Layer 5 of a small transformer language model trained on English Wikipedia (9 layers, counted from 0, width 64).
A neuron adds its activation times its output weights to the MLP's output. To switch it off is to set its activation to zero at one token and run the rest of the model.

Output weights of the MLP neurons that the questions are about. A number n stands for n times 0.0083.
n3: -27 27 -30 0 29 -20 -22 2 53 -15 -41 21 -19 -4 -22 3 -20 5 -22 21 -5 -2 9 20 -17 -10 22 -6 -3 20 -23 -13 25 -22 0 -13 2 40 19 -8 27 -12 -17 -19 -15 -35 2 -9 32 47 23 22 30 -13 -17 56 25 -5 -4 -18 -7 -3 25 -25
n7: 6 10 -18 3 28 -28 -14 7 11 -25 -5 9 15 65 -27 -6 -22 9 16 -26 9 20 10 -40 14 -12 41 0 -1 17 7 23 -3 -41 -21 -2 14 -9 8 24 19 -37 0 -1 15 -31 19 24 -6 -2 8 -1 -56 -1 22 -22 -21 1 -1 -18 -32 35 -8 22
n28: 21 20 -1 22 37 -18 5 23 15 44 -3 -17 29 -23 20 0 -40 19 -9 -51 -5 -8 10 -15 -9 6 40 -1 -7 -25 29 -19 19 0 -14 11 -13 22 -4 20 4 1 26 -28 13 65 -3 15 19 11 -12 12 -6 -33 13 19 -15 -34 -41 32 2 19 -17 8
n30: 6 -21 5 12 -8 -32 71 0 8 -61 55 54 -5 -19 -14 0 31 -6 -32 -10 -4 1 34 -3 -1 6 -5 -12 10 -46 1 -30 -30 -18 -8 4 13 3 5 -9 7 -11 -9 -6 2 -5 -27 -31 2 29 23 31 -26 16 29 31 39 24 24 -13 17 -28 4 7
n41: 28 12 -1 -46 19 -25 0 0 2 -25 -12 -34 6 28 -21 -33 14 1 11 -21 -2 23 -15 7 5 -30 0 -8 -28 7 56 -9 -37 -26 -6 -2 27 10 30 41 -12 -38 -1 27 -5 23 -25 -29 7 -39 -1 -21 -10 3 24 -25 26 5 16 19 -38 -14 31 6
n43: -59 -4 -13 40 -6 -1 -9 37 5 6 4 48 4 -7 0 19 15 -23 -16 28 4 25 -10 -10 10 -24 -6 -4 -13 -6 6 -9 7 29 -38 17 32 -9 -10 -9 -4 -21 12 0 -10 5 -6 -10 15 7 40 1 51 29 9 -7 -33 -50 12 -7 -46 -8 -5 5
n67: 4 14 40 -46 -18 -14 13 -5 -7 12 0 -40 5 -12 1 -12 18 -47 -7 50 42 8 8 -7 26 -1 3 -55 22 9 8 12 22 -20 11 5 -20 -28 -11 -11 -13 -5 41 -14 32 7 -16 2 -30 -13 -34 -49 36 -8 -42 6 8 7 34 -8 15 -14 8 14
n114: -52 -5 -1 1 1 -26 56 -18 -18 -21 16 -34 -31 -6 2 -11 2 13 15 9 -15 -6 -51 24 -1 -4 14 17 -3 -14 -48 10 -22 -15 -34 -8 -21 -2 -27 -23 5 1 -46 -30 -20 -7 -21 3 1 -3 -8 -13 25 24 11 -12 32 41 -6 -7 -30 11 0 -35
n117: -20 -8 1 23 -30 30 -14 7 8 8 0 -95 -50 27 14 15 10 3 2 -15 -22 16 -1 -41 -29 11 42 5 -13 25 -6 56 15 -12 -39 34 20 19 -34 24 37 16 -4 22 -30 17 -9 22 -18 -1 39 8 2 -15 -32 -21 15 9 -27 9 -1 -21 37 6
n128: -38 -33 3 36 -16 -8 4 31 21 12 9 10 -15 -23 -23 33 4 -16 -19 23 -39 25 -12 -10 -9 37 -25 5 -1 7 -15 -4 19 21 -30 -28 24 -21 -5 0 -10 15 -8 17 7 11 6 -20 -7 -11 29 -2 11 -10 -10 11 -61 -4 -19 6 -29 -46 -8 2
n133: 5 7 -8 -25 8 -20 -33 -14 -14 -16 26 24 -5 -12 -17 -17 -21 4 -5 10 -4 7 -44 26 -18 -28 -20 -66 -48 7 -22 -13 -33 -4 -45 -31 26 -26 -9 -44 10 11 34 27 -22 -17 21 32 20 15 9 35 30 18 8 47 -28 -15 -32 5 25 17 25 2
n137: 45 30 3 -36 35 -32 -43 1 21 7 -10 -19 -36 32 -19 -1 17 64 -6 1 16 -13 -22 19 9 27 24 -26 7 -28 -30 4 3 -13 -1 6 -24 18 -5 2 2 8 17 -24 28 7 9 8 4 -38 9 28 44 14 -15 10 2 -20 23 33 31 -11 28 10
n143: 15 32 4 -5 6 3 13 -12 20 -24 8 0 40 49 -9 29 -42 -21 -15 -20 3 -43 8 3 -35 14 20 4 -24 -24 33 11 2 21 -30 -39 27 14 5 -27 -15 7 14 29 -42 34 17 5 24 -2 -7 -14 -14 -19 36 23 25 8 8 -6 33 39 11 41
n151: -28 6 8 15 3 -8 12 26 -14 -35 -27 61 -17 3 -16 -9 20 -15 -40 -40 39 8 9 12 -12 -20 6 9 -13 -27 -27 3 -10 2 9 -28 -35 -8 -6 3 12 -36 0 4 -52 -5 -7 6 42 32 2 -29 0 15 -20 9 -34 -16 -18 -3 -2 10 -11 -6
n157: -3 13 18 10 19 1 -34 -45 22 -8 -9 -27 -8 39 -24 -2 -30 -12 14 29 11 -6 5 12 3 -10 18 -28 21 23 58 0 3 10 -7 -9 -11 15 -4 -19 47 -43 7 24 27 -1 -15 21 1 37 -2 6 -9 -13 0 -56 20 -23 12 10 23 -5 0 13
n179: 13 21 2 10 9 -7 -69 0 0 34 -10 2 3 -7 -2 -40 -9 -37 8 16 15 34 -16 4 0 38 14 -1 24 32 12 45 3 48 8 10 12 11 9 22 -37 -1 19 28 17 13 15 29 8 3 -6 33 20 -13 -27 -33 -8 -10 11 -21 -3 21 25 -10

Each question names a token from some text and the token that comes next. It shows the activations a of the neurons there, in the order above. A number n stands for n times 0.35.

Then comes g, the gradient of the next token's log-probability with respect to the MLP's output, scaled to length 1. A neuron's effect is roughly proportional to its activation times (output weights . g). A number n stands for n times 0.0051.

"2", then ","
a: -26 -1 -1 0 1 1 1 0 -1 1 1 2 0 0 20 1
g: 57 0 -2 42 -30 6 -4 -12 8 -20 -27 4 -28 16 -29 20 6 16 -42 29 -11 -45 -3 9 61 31 -2 17 3 7 20 -16 33 -4 -21 33 -23 -33 -20 23 -8 -46 -37 19 -11 -30 57 32 4 -14 -7 4 -10 -5 24 8 1 -15 37 30 -5 2 -1 -12
Which neuron, switched off, lowers the next token's probability most? n157

"ing", then " at"
a: 0 -1 -1 -2 1 1 0 0 0 0 0 1 1 -1 0 1
g: 9 -10 23 -2 23 32 0 -5 -5 -32 37 -4 -14 4 0 -80 6 8 -16 52 -3 10 -2 21 -6 -11 39 -22 -2 -16 1 22 2 -15 -13 -8 -20 39 -30 10 37 -19 -20 -9 -27 11 -59 5 1 -13 -17 34 13 -9 -23 19 -38 -35 -21 -19 -58 -10 5 -27
Which neuron, switched off, raises the next token's probability most? n143

"ays", then " he"
a: 0 15 0 0 4 1 1 -1 0 -2 -3 -1 0 8 1 0
g: -1 1 7 -27 -34 -22 -9 -22 28 0 -26 2 -25 42 1 19 -13 56 -45 9 11 -32 54 1 21 9 -16 9 13 -27 -11 -4 8 -27 54 12 -21 -57 25 3 -15 9 17 -6 -45 -30 -12 -11 15 -14 -1 24 -30 47 3 13 -15 -5 37 -33 -15 8 24 -5
Which two neurons, each switched off alone, lower its probability most, in order? n7, n151

" |", then " January"
a: 0 0 0 0 0 -96 7 1 2 -36 0 0 -2 0 17 1
g: -2 -13 -8 19 40 7 -8 -4 -5 22 36 -18 56 16 1 -6 -51 21 -24 41 -62 -3 37 -4 -23 27 -25 -4 9 1 -10 -1 -1 -21 -40 -35 35 13 -5 13 12 10 -3 38 26 -56 2 -14 32 -19 -2 -53 -12 -2 5 13 10 9 7 34 -12 31 13 -18
Which neuron, switched off, raises the next token's probability most? n128

" |", then " "
a: 2 1 -1 0 -11 -55 0 1 0 -10 0 0 -1 0 37 0
g: 18 10 22 4 -4 -7 -12 -36 -13 22 10 -11 21 36 -9 7 0 5 11 -12 -28 8 39 40 12 22 21 -1 -11 28 30 9 35 6 25 -23 40 27 -41 -3 -11 -10 5 -9 -27 -26 -58 -2 -15 37 -10 94 -2 -10 4 26 0 28 14 24 13 6 -28 -24
Which neuron, switched off, lowers the next token's probability most? n43

" |", then " Year"
a: 1 0 1 0 2 -7 1 1 0 0 0 1 -1 1 17 0
g: -4 8 -24 -3 40 -8 17 10 -22 32 11 16 -20 0 -46 0 -24 -8 50 -32 36 -30 -14 6 -37 15 -25 -22 11 -28 -11 -6 -9 22 -19 17 -18 -19 14 21 49 -18 -1 9 -10 -17 -19 13 6 -10 14 -34 -7 6 14 -34 0 21 22 45 64 -5 5 68
Which neuron, switched off, lowers the next token's probability most? n157

" al", then "one"
a: -1 0 0 -1 0 0 0 2 0 0 2 -1 1 0 1 0
g: 6 31 19 3 -10 7 -5 34 39 -5 26 -18 -69 25 21 1 14 9 -42 20 82 -38 -11 -4 -14 5 -5 -8 20 -35 -10 5 -17 -11 -18 12 -9 -7 13 -17 32 -23 9 -23 -16 -7 15 -50 -40 -26 22 -7 8 -2 -7 -12 11 -7 -23 -2 14 56 -26 16
Which neuron, switched off, raises the next token's probability most? n137

" A", then "pp"
a: 0 1 0 -1 -1 0 0 -1 0 0 1 0 1 -1 -12 -1
g: 16 13 -25 -28 -30 8 -5 65 5 -2 -11 4 -7 45 25 7 12 29 3 -22 -10 49 1 -50 -13 14 5 -20 18 -11 -21 -25 -26 -1 -33 1 5 -15 -15 -4 -45 0 -2 -4 45 -42 28 4 -27 -6 -30 13 33 21 8 -6 40 -20 10 -32 48 23 -19 -35
Which neuron, switched off, lowers the next token's probability most? n157

" and", then " p"
a: 0 3 1 11 0 2 8 1 0 0 -1 -1 2 0 1 -1
g: 16 -46 -20 4 -30 -38 3 23 -16 44 19 -3 5 2 3 9 38 -18 5 -10 -31 5 -5 -15 46 9 13 -22 -8 14 -78 -35 10 32 1 28 25 1 -13 -7 -32 7 32 8 21 -12 23 -42 12 -37 23 38 -23 44 14 -20 25 15 -4 -6 15 -25 -17 4
Which neuron, switched off, lowers the next token's probability most? n30

"200", then "0"
a: -1 -2 -1 0 17 0 0 2 -2 1 0 0 -1 0 0 0
g: 7 -35 5 27 -14 38 9 -28 15 43 -28 -2 -8 1 -9 -5 46 6 2 -12 -30 29 28 -14 -41 26 -4 63 29 17 20 19 40 12 6 12 -44 13 -9 -16 -32 -18 -15 -14 1 -33 -4 30 44 -15 6 -18 13 -21 48 10 20 -22 5 -4 50 -7 24 -2
Which neuron, switched off, raises the next token's probability most? n41

".", then "5"
a: -10 0 1 0 2 0 3 0 -7 -1 -4 0 -2 0 0 1
g: 3 7 45 -6 15 23 6 5 -21 64 57 -4 -7 -14 9 -20 -7 13 2 -25 -30 3 -11 -16 8 -26 -21 -73 7 -21 -12 -2 16 10 -18 5 27 -11 15 -19 9 29 20 24 17 12 -8 -2 17 31 52 20 -20 12 -14 35 -32 -3 -67 -10 -4 21 22 -21
Which neuron, switched off, raises the next token's probability most? n133

"k", then "ie"
a: 0 20 -3 -5 0 1 12 0 0 0 0 -1 1 -2 1 1
g: -20 14 -12 -29 37 -9 -9 18 -24 -21 -18 9 -16 23 0 -21 -43 27 -21 16 -8 43 2 -9 22 -35 0 -30 8 -40 10 5 30 0 -10 10 -44 -28 21 16 -9 40 5 -29 -50 26 -27 15 -15 -3 42 8 -1 30 56 16 22 -22 -7 7 -60 -14 -9 3
Which neuron, switched off, lowers the next token's probability most? n7

"k", then "i"
a: -1 1 0 -24 -1 1 8 2 0 0 0 0 1 5 1 13
g: -19 -14 28 2 -31 -24 -4 -3 -51 -40 -6 -23 -15 -25 -33 2 -19 10 -8 -43 11 21 13 -36 -9 -60 2 43 -9 13 24 2 17 -14 24 32 -33 16 -29 -49 -22 -40 20 14 -33 -1 22 45 -7 -33 14 6 -1 6 15 -3 8 -9 -5 -23 -8 28 -11 -43
Which neuron, switched off, lowers the next token's probability most? n30

" to", then " c"
a: 1 3 0 -2 2 0 6 0 0 0 0 18 0 1 1 0
g: -34 -34 -14 1 -40 -46 -7 -5 4 25 39 -10 -18 -12 -4 25 46 -23 19 -5 -4 -38 -3 -6 59 -9 -6 -13 -8 16 -15 -20 -9 16 -25 60 15 -3 -32 -15 -29 -22 20 12 -1 -45 -4 -9 -11 -7 18 25 0 12 5 16 17 -11 16 15 -1 -53 -65 12
Which neuron, switched off, raises the next token's probability most? n137

" is", then " out"
a: 0 9 0 -1 1 1 -2 -1 -1 0 -1 12 3 -3 -1 1
g: 17 -3 -8 -4 -16 29 16 5 50 -17 11 -8 5 -21 -27 -26 3 -23 -17 -2 23 -1 -21 9 -39 -12 16 -23 -6 34 -19 4 -36 21 -44 46 5 29 12 -26 -5 1 52 -17 79 12 -42 -17 0 7 -25 -11 -6 4 21 41 26 1 -44 17 -24 -3 9 17
Which neuron, switched off, raises the next token's probability most? n7

"ulation", then " d"
a: 1 0 -2 1 -4 -1 3 3 1 28 0 0 -2 -3 0 0
g: 46 -36 -40 18 -31 11 5 -14 -20 27 -5 -9 -89 -26 -4 6 -16 -8 9 11 -2 -13 31 3 -17 -16 -24 41 -34 4 15 -9 -5 -16 31 -17 8 -26 -8 -15 4 22 6 1 17 -24 10 -5 -25 -51 25 -2 -29 52 -32 8 1 11 22 15 3 -22 -39 -26
Which neuron, switched off, lowers the next token's probability most? n128

" h", then "ot"
a: 0 1 0 -1 1 -1 -2 2 0 0 -3 -1 1 4 0 0
g: -55 -10 28 4 -4 -5 -18 55 -32 38 -35 -5 -7 -35 38 27 15 -26 -7 -54 9 -6 -10 -2 12 -62 11 24 -6 25 9 -9 -21 24 0 -4 41 -29 7 -27 22 -35 -38 -17 25 19 16 1 -6 1 39 22 7 -20 23 -19 -27 -22 -11 -7 15 -14 4 12
Which neuron, switched off, lowers the next token's probability most? n151

"ge", then " me"
a: -1 1 -1 0 0 1 1 0 1 -1 0 0 1 -4 0 2
g: 20 -29 -3 14 -93 -21 -17 24 19 -10 2 -16 4 17 -6 30 24 41 41 -36 8 14 33 -4 -10 -3 -41 14 -6 2 11 -14 16 8 21 22 15 -8 12 -5 -47 -33 -1 -4 58 9 9 -32 -32 9 -10 -4 -4 -18 -6 -40 39 12 -15 13 8 -12 27 20
Which neuron, switched off, lowers the next token's probability most? n151

"5", then "6"
a: 0 2 -1 0 -8 0 0 1 -1 -1 1 5 1 6 65 0
g: -37 28 27 -16 -7 -8 -10 -2 19 -14 8 24 -34 -42 2 -11 -3 42 -19 -18 63 3 -10 -10 38 -18 11 -9 -10 -38 14 6 30 3 -13 2 26 22 2 6 9 10 39 -6 -41 27 5 59 -2 7 -12 -4 -18 62 3 14 -7 31 -3 -65 9 -5 -14 -21
Which neuron, switched off, lowers the next token's probability most? n151

"ot", then "el"
a: 0 -1 0 -1 1 3 0 0 -2 1 8 7 0 -5 0 0
g: -56 1 6 -12 33 -6 -9 -32 -44 15 37 4 -8 1 -4 -23 21 -7 6 -18 34 -27 -13 2 -7 -42 -28 -47 7 9 -4 7 -12 -25 11 -46 6 30 -19 3 -6 2 3 25 -44 8 -4 -20 -19 14 8 -4 -10 -14 -38 -6 -10 -21 14 -77 34 -3 -7 -57
Which neuron, switched off, lowers the next token's probability most? n133

"ion", then "."
a: -1 0 -1 0 2 0 0 1 0 -1 -1 2 0 -3 1 12
g: -48 6 6 -31 17 23 -12 28 14 -22 -4 -15 31 -1 -8 -62 21 -16 -15 78 -5 21 2 5 -5 13 -30 -31 -1 5 -59 -24 -22 0 -19 12 5 -23 18 6 10 -10 -20 -16 -2 36 32 -5 13 35 -53 20 3 -13 -3 29 2 5 25 -15 11 32 6 34
Which neuron, switched off, lowers the next token's probability most? n179

" /", then " Ch"
a: 1 2 0 -1 1 0 -13 1 -1 0 0 3 -4 -2 -2 0
g: 45 0 -11 -8 44 8 -15 -53 -42 -23 29 16 -20 1 -15 19 18 5 24 -16 -7 -29 -11 -38 -8 14 -10 44 3 -13 16 10 -5 -2 26 20 17 -7 -20 -23 4 -12 -22 -3 3 -13 10 46 -13 -11 35 -20 -24 35 -62 -9 -4 19 17 -7 55 8 34 49
Which neuron, switched off, lowers the next token's probability most? n67

".", then "3"
a: -6 1 -2 0 1 -2 3 1 -16 -1 0 2 -1 3 1 -1
g: -3 -19 -65 11 24 -12 -16 -14 -11 -42 -3 6 10 -8 9 28 -42 -13 -31 27 -6 2 1 -10 11 -5 -5 5 6 -6 13 12 -32 -9 11 2 -40 67 -10 -34 -9 9 -47 -22 -19 -38 21 -5 -41 -19 -24 -32 -23 22 41 10 1 13 39 36 26 35 -1 -8
Which neuron, switched off, lowers the next token's probability most? n117

"190", then "7"
a: 0 1 0 0 -3 0 1 -1 -2 0 -1 0 -2 0 -1 0
g: -32 15 32 -5 -28 -18 6 25 -3 -23 34 -5 -6 21 16 -30 2 24 20 -10 28 -17 -8 15 14 4 -4 22 -1 -17 -9 -6 0 -4 -45 -10 38 -51 -29 22 25 1 20 -1 -9 -7 -46 28 11 63 14 -13 18 -11 -88 -4 3 27 -17 22 21 -30 7 20
Which neuron, switched off, raises the next token's probability most? n117

",", then " and"
a: 1 -10 0 0 2 0 -10 1 12 0 0 0 1 -2 -2 -2
g: 22 -49 -21 -3 -48 5 -2 11 -7 -37 42 -5 -41 -20 -20 -43 20 -22 -28 22 -14 14 3 16 21 -14 -34 -3 3 -14 -35 3 49 3 -49 -2 28 26 12 -18 11 45 17 -12 10 -4 -1 25 6 -4 -3 19 44 31 7 -30 -2 -4 30 -47 -35 10 -10 -9
Which neuron, switched off, lowers the next token's probability most? n7

" Park", then " No"
a: 0 0 7 1 -1 0 0 1 0 -1 0 2 1 11 1 3
g: 43 18 -40 26 23 22 -6 37 -3 -5 2 5 -36 10 67 18 -9 -2 -18 -6 19 31 8 23 -46 49 -13 -18 -19 -44 14 17 42 11 16 -15 -21 15 30 5 29 -10 -24 -24 -8 28 2 21 -27 -31 -12 50 -14 14 5 13 21 41 -6 -21 -7 -3 -15 7
Which neuron, switched off, lowers the next token's probability most? n28

" le", then "ave"
a: -1 1 0 0 1 0 -1 2 0 0 1 0 0 -2 -1 -1
g: -29 -33 45 -40 19 4 -26 18 19 2 -3 6 -34 29 20 -20 8 7 -31 2 11 22 -30 -4 19 -9 -18 -40 25 10 -3 -12 -9 -7 -33 -7 -33 -45 -14 10 15 13 -10 -16 60 35 -19 -17 -25 19 4 -52 4 -27 -15 29 44 17 11 -42 -16 11 31 21
Which neuron, switched off, lowers the next token's probability most? n114

" Ch", then "op"
a: 0 2 0 -35 0 0 -3 -1 1 -1 0 -1 0 7 1 0
g: 11 -15 -17 -6 9 -46 -21 -15 25 -59 -15 3 10 -34 17 31 -6 -35 -29 -18 -14 2 18 18 33 27 12 -12 -3 9 27 3 -3 4 45 -66 62 34 -1 -31 24 -17 21 5 -8 -1 3 27 -13 -35 5 -43 1 -35 5 -5 -5 14 -22 3 17 -34 -23 15
Which neuron, switched off, raises the next token's probability most? n30

"4", then "2"
a: -5 -1 -1 1 -17 0 1 1 9 0 2 0 -1 -1 19 0
g: -32 -6 3 -6 2 -14 6 -29 44 -21 5 16 -41 -7 11 -37 22 19 -13 -21 36 -15 -25 34 2 3 5 1 25 -2 41 14 -8 0 1 -34 -9 66 42 -27 -30 24 -27 -9 -25 -25 16 33 -46 -40 23 -7 -32 18 29 9 -2 -5 15 -14 32 -27 8 -31
Which neuron, switched off, lowers the next token's probability most? n157

"|", then " M"
a: -3 0 1 0 -5 0 -1 0 1 1 0 0 0 1 1 1
g: 13 -14 20 17 18 29 19 10 -11 7 11 0 -6 22 -6 39 -27 -36 -26 6 10 -7 -25 -43 47 16 -8 3 -14 10 27 16 -25 2 31 -1 -13 3 54 21 19 -1 44 -14 10 20 16 12 0 -7 8 -27 3 -38 -84 8 -5 17 19 -23 13 -21 14 65
Which neuron, switched off, lowers the next token's probability most? n3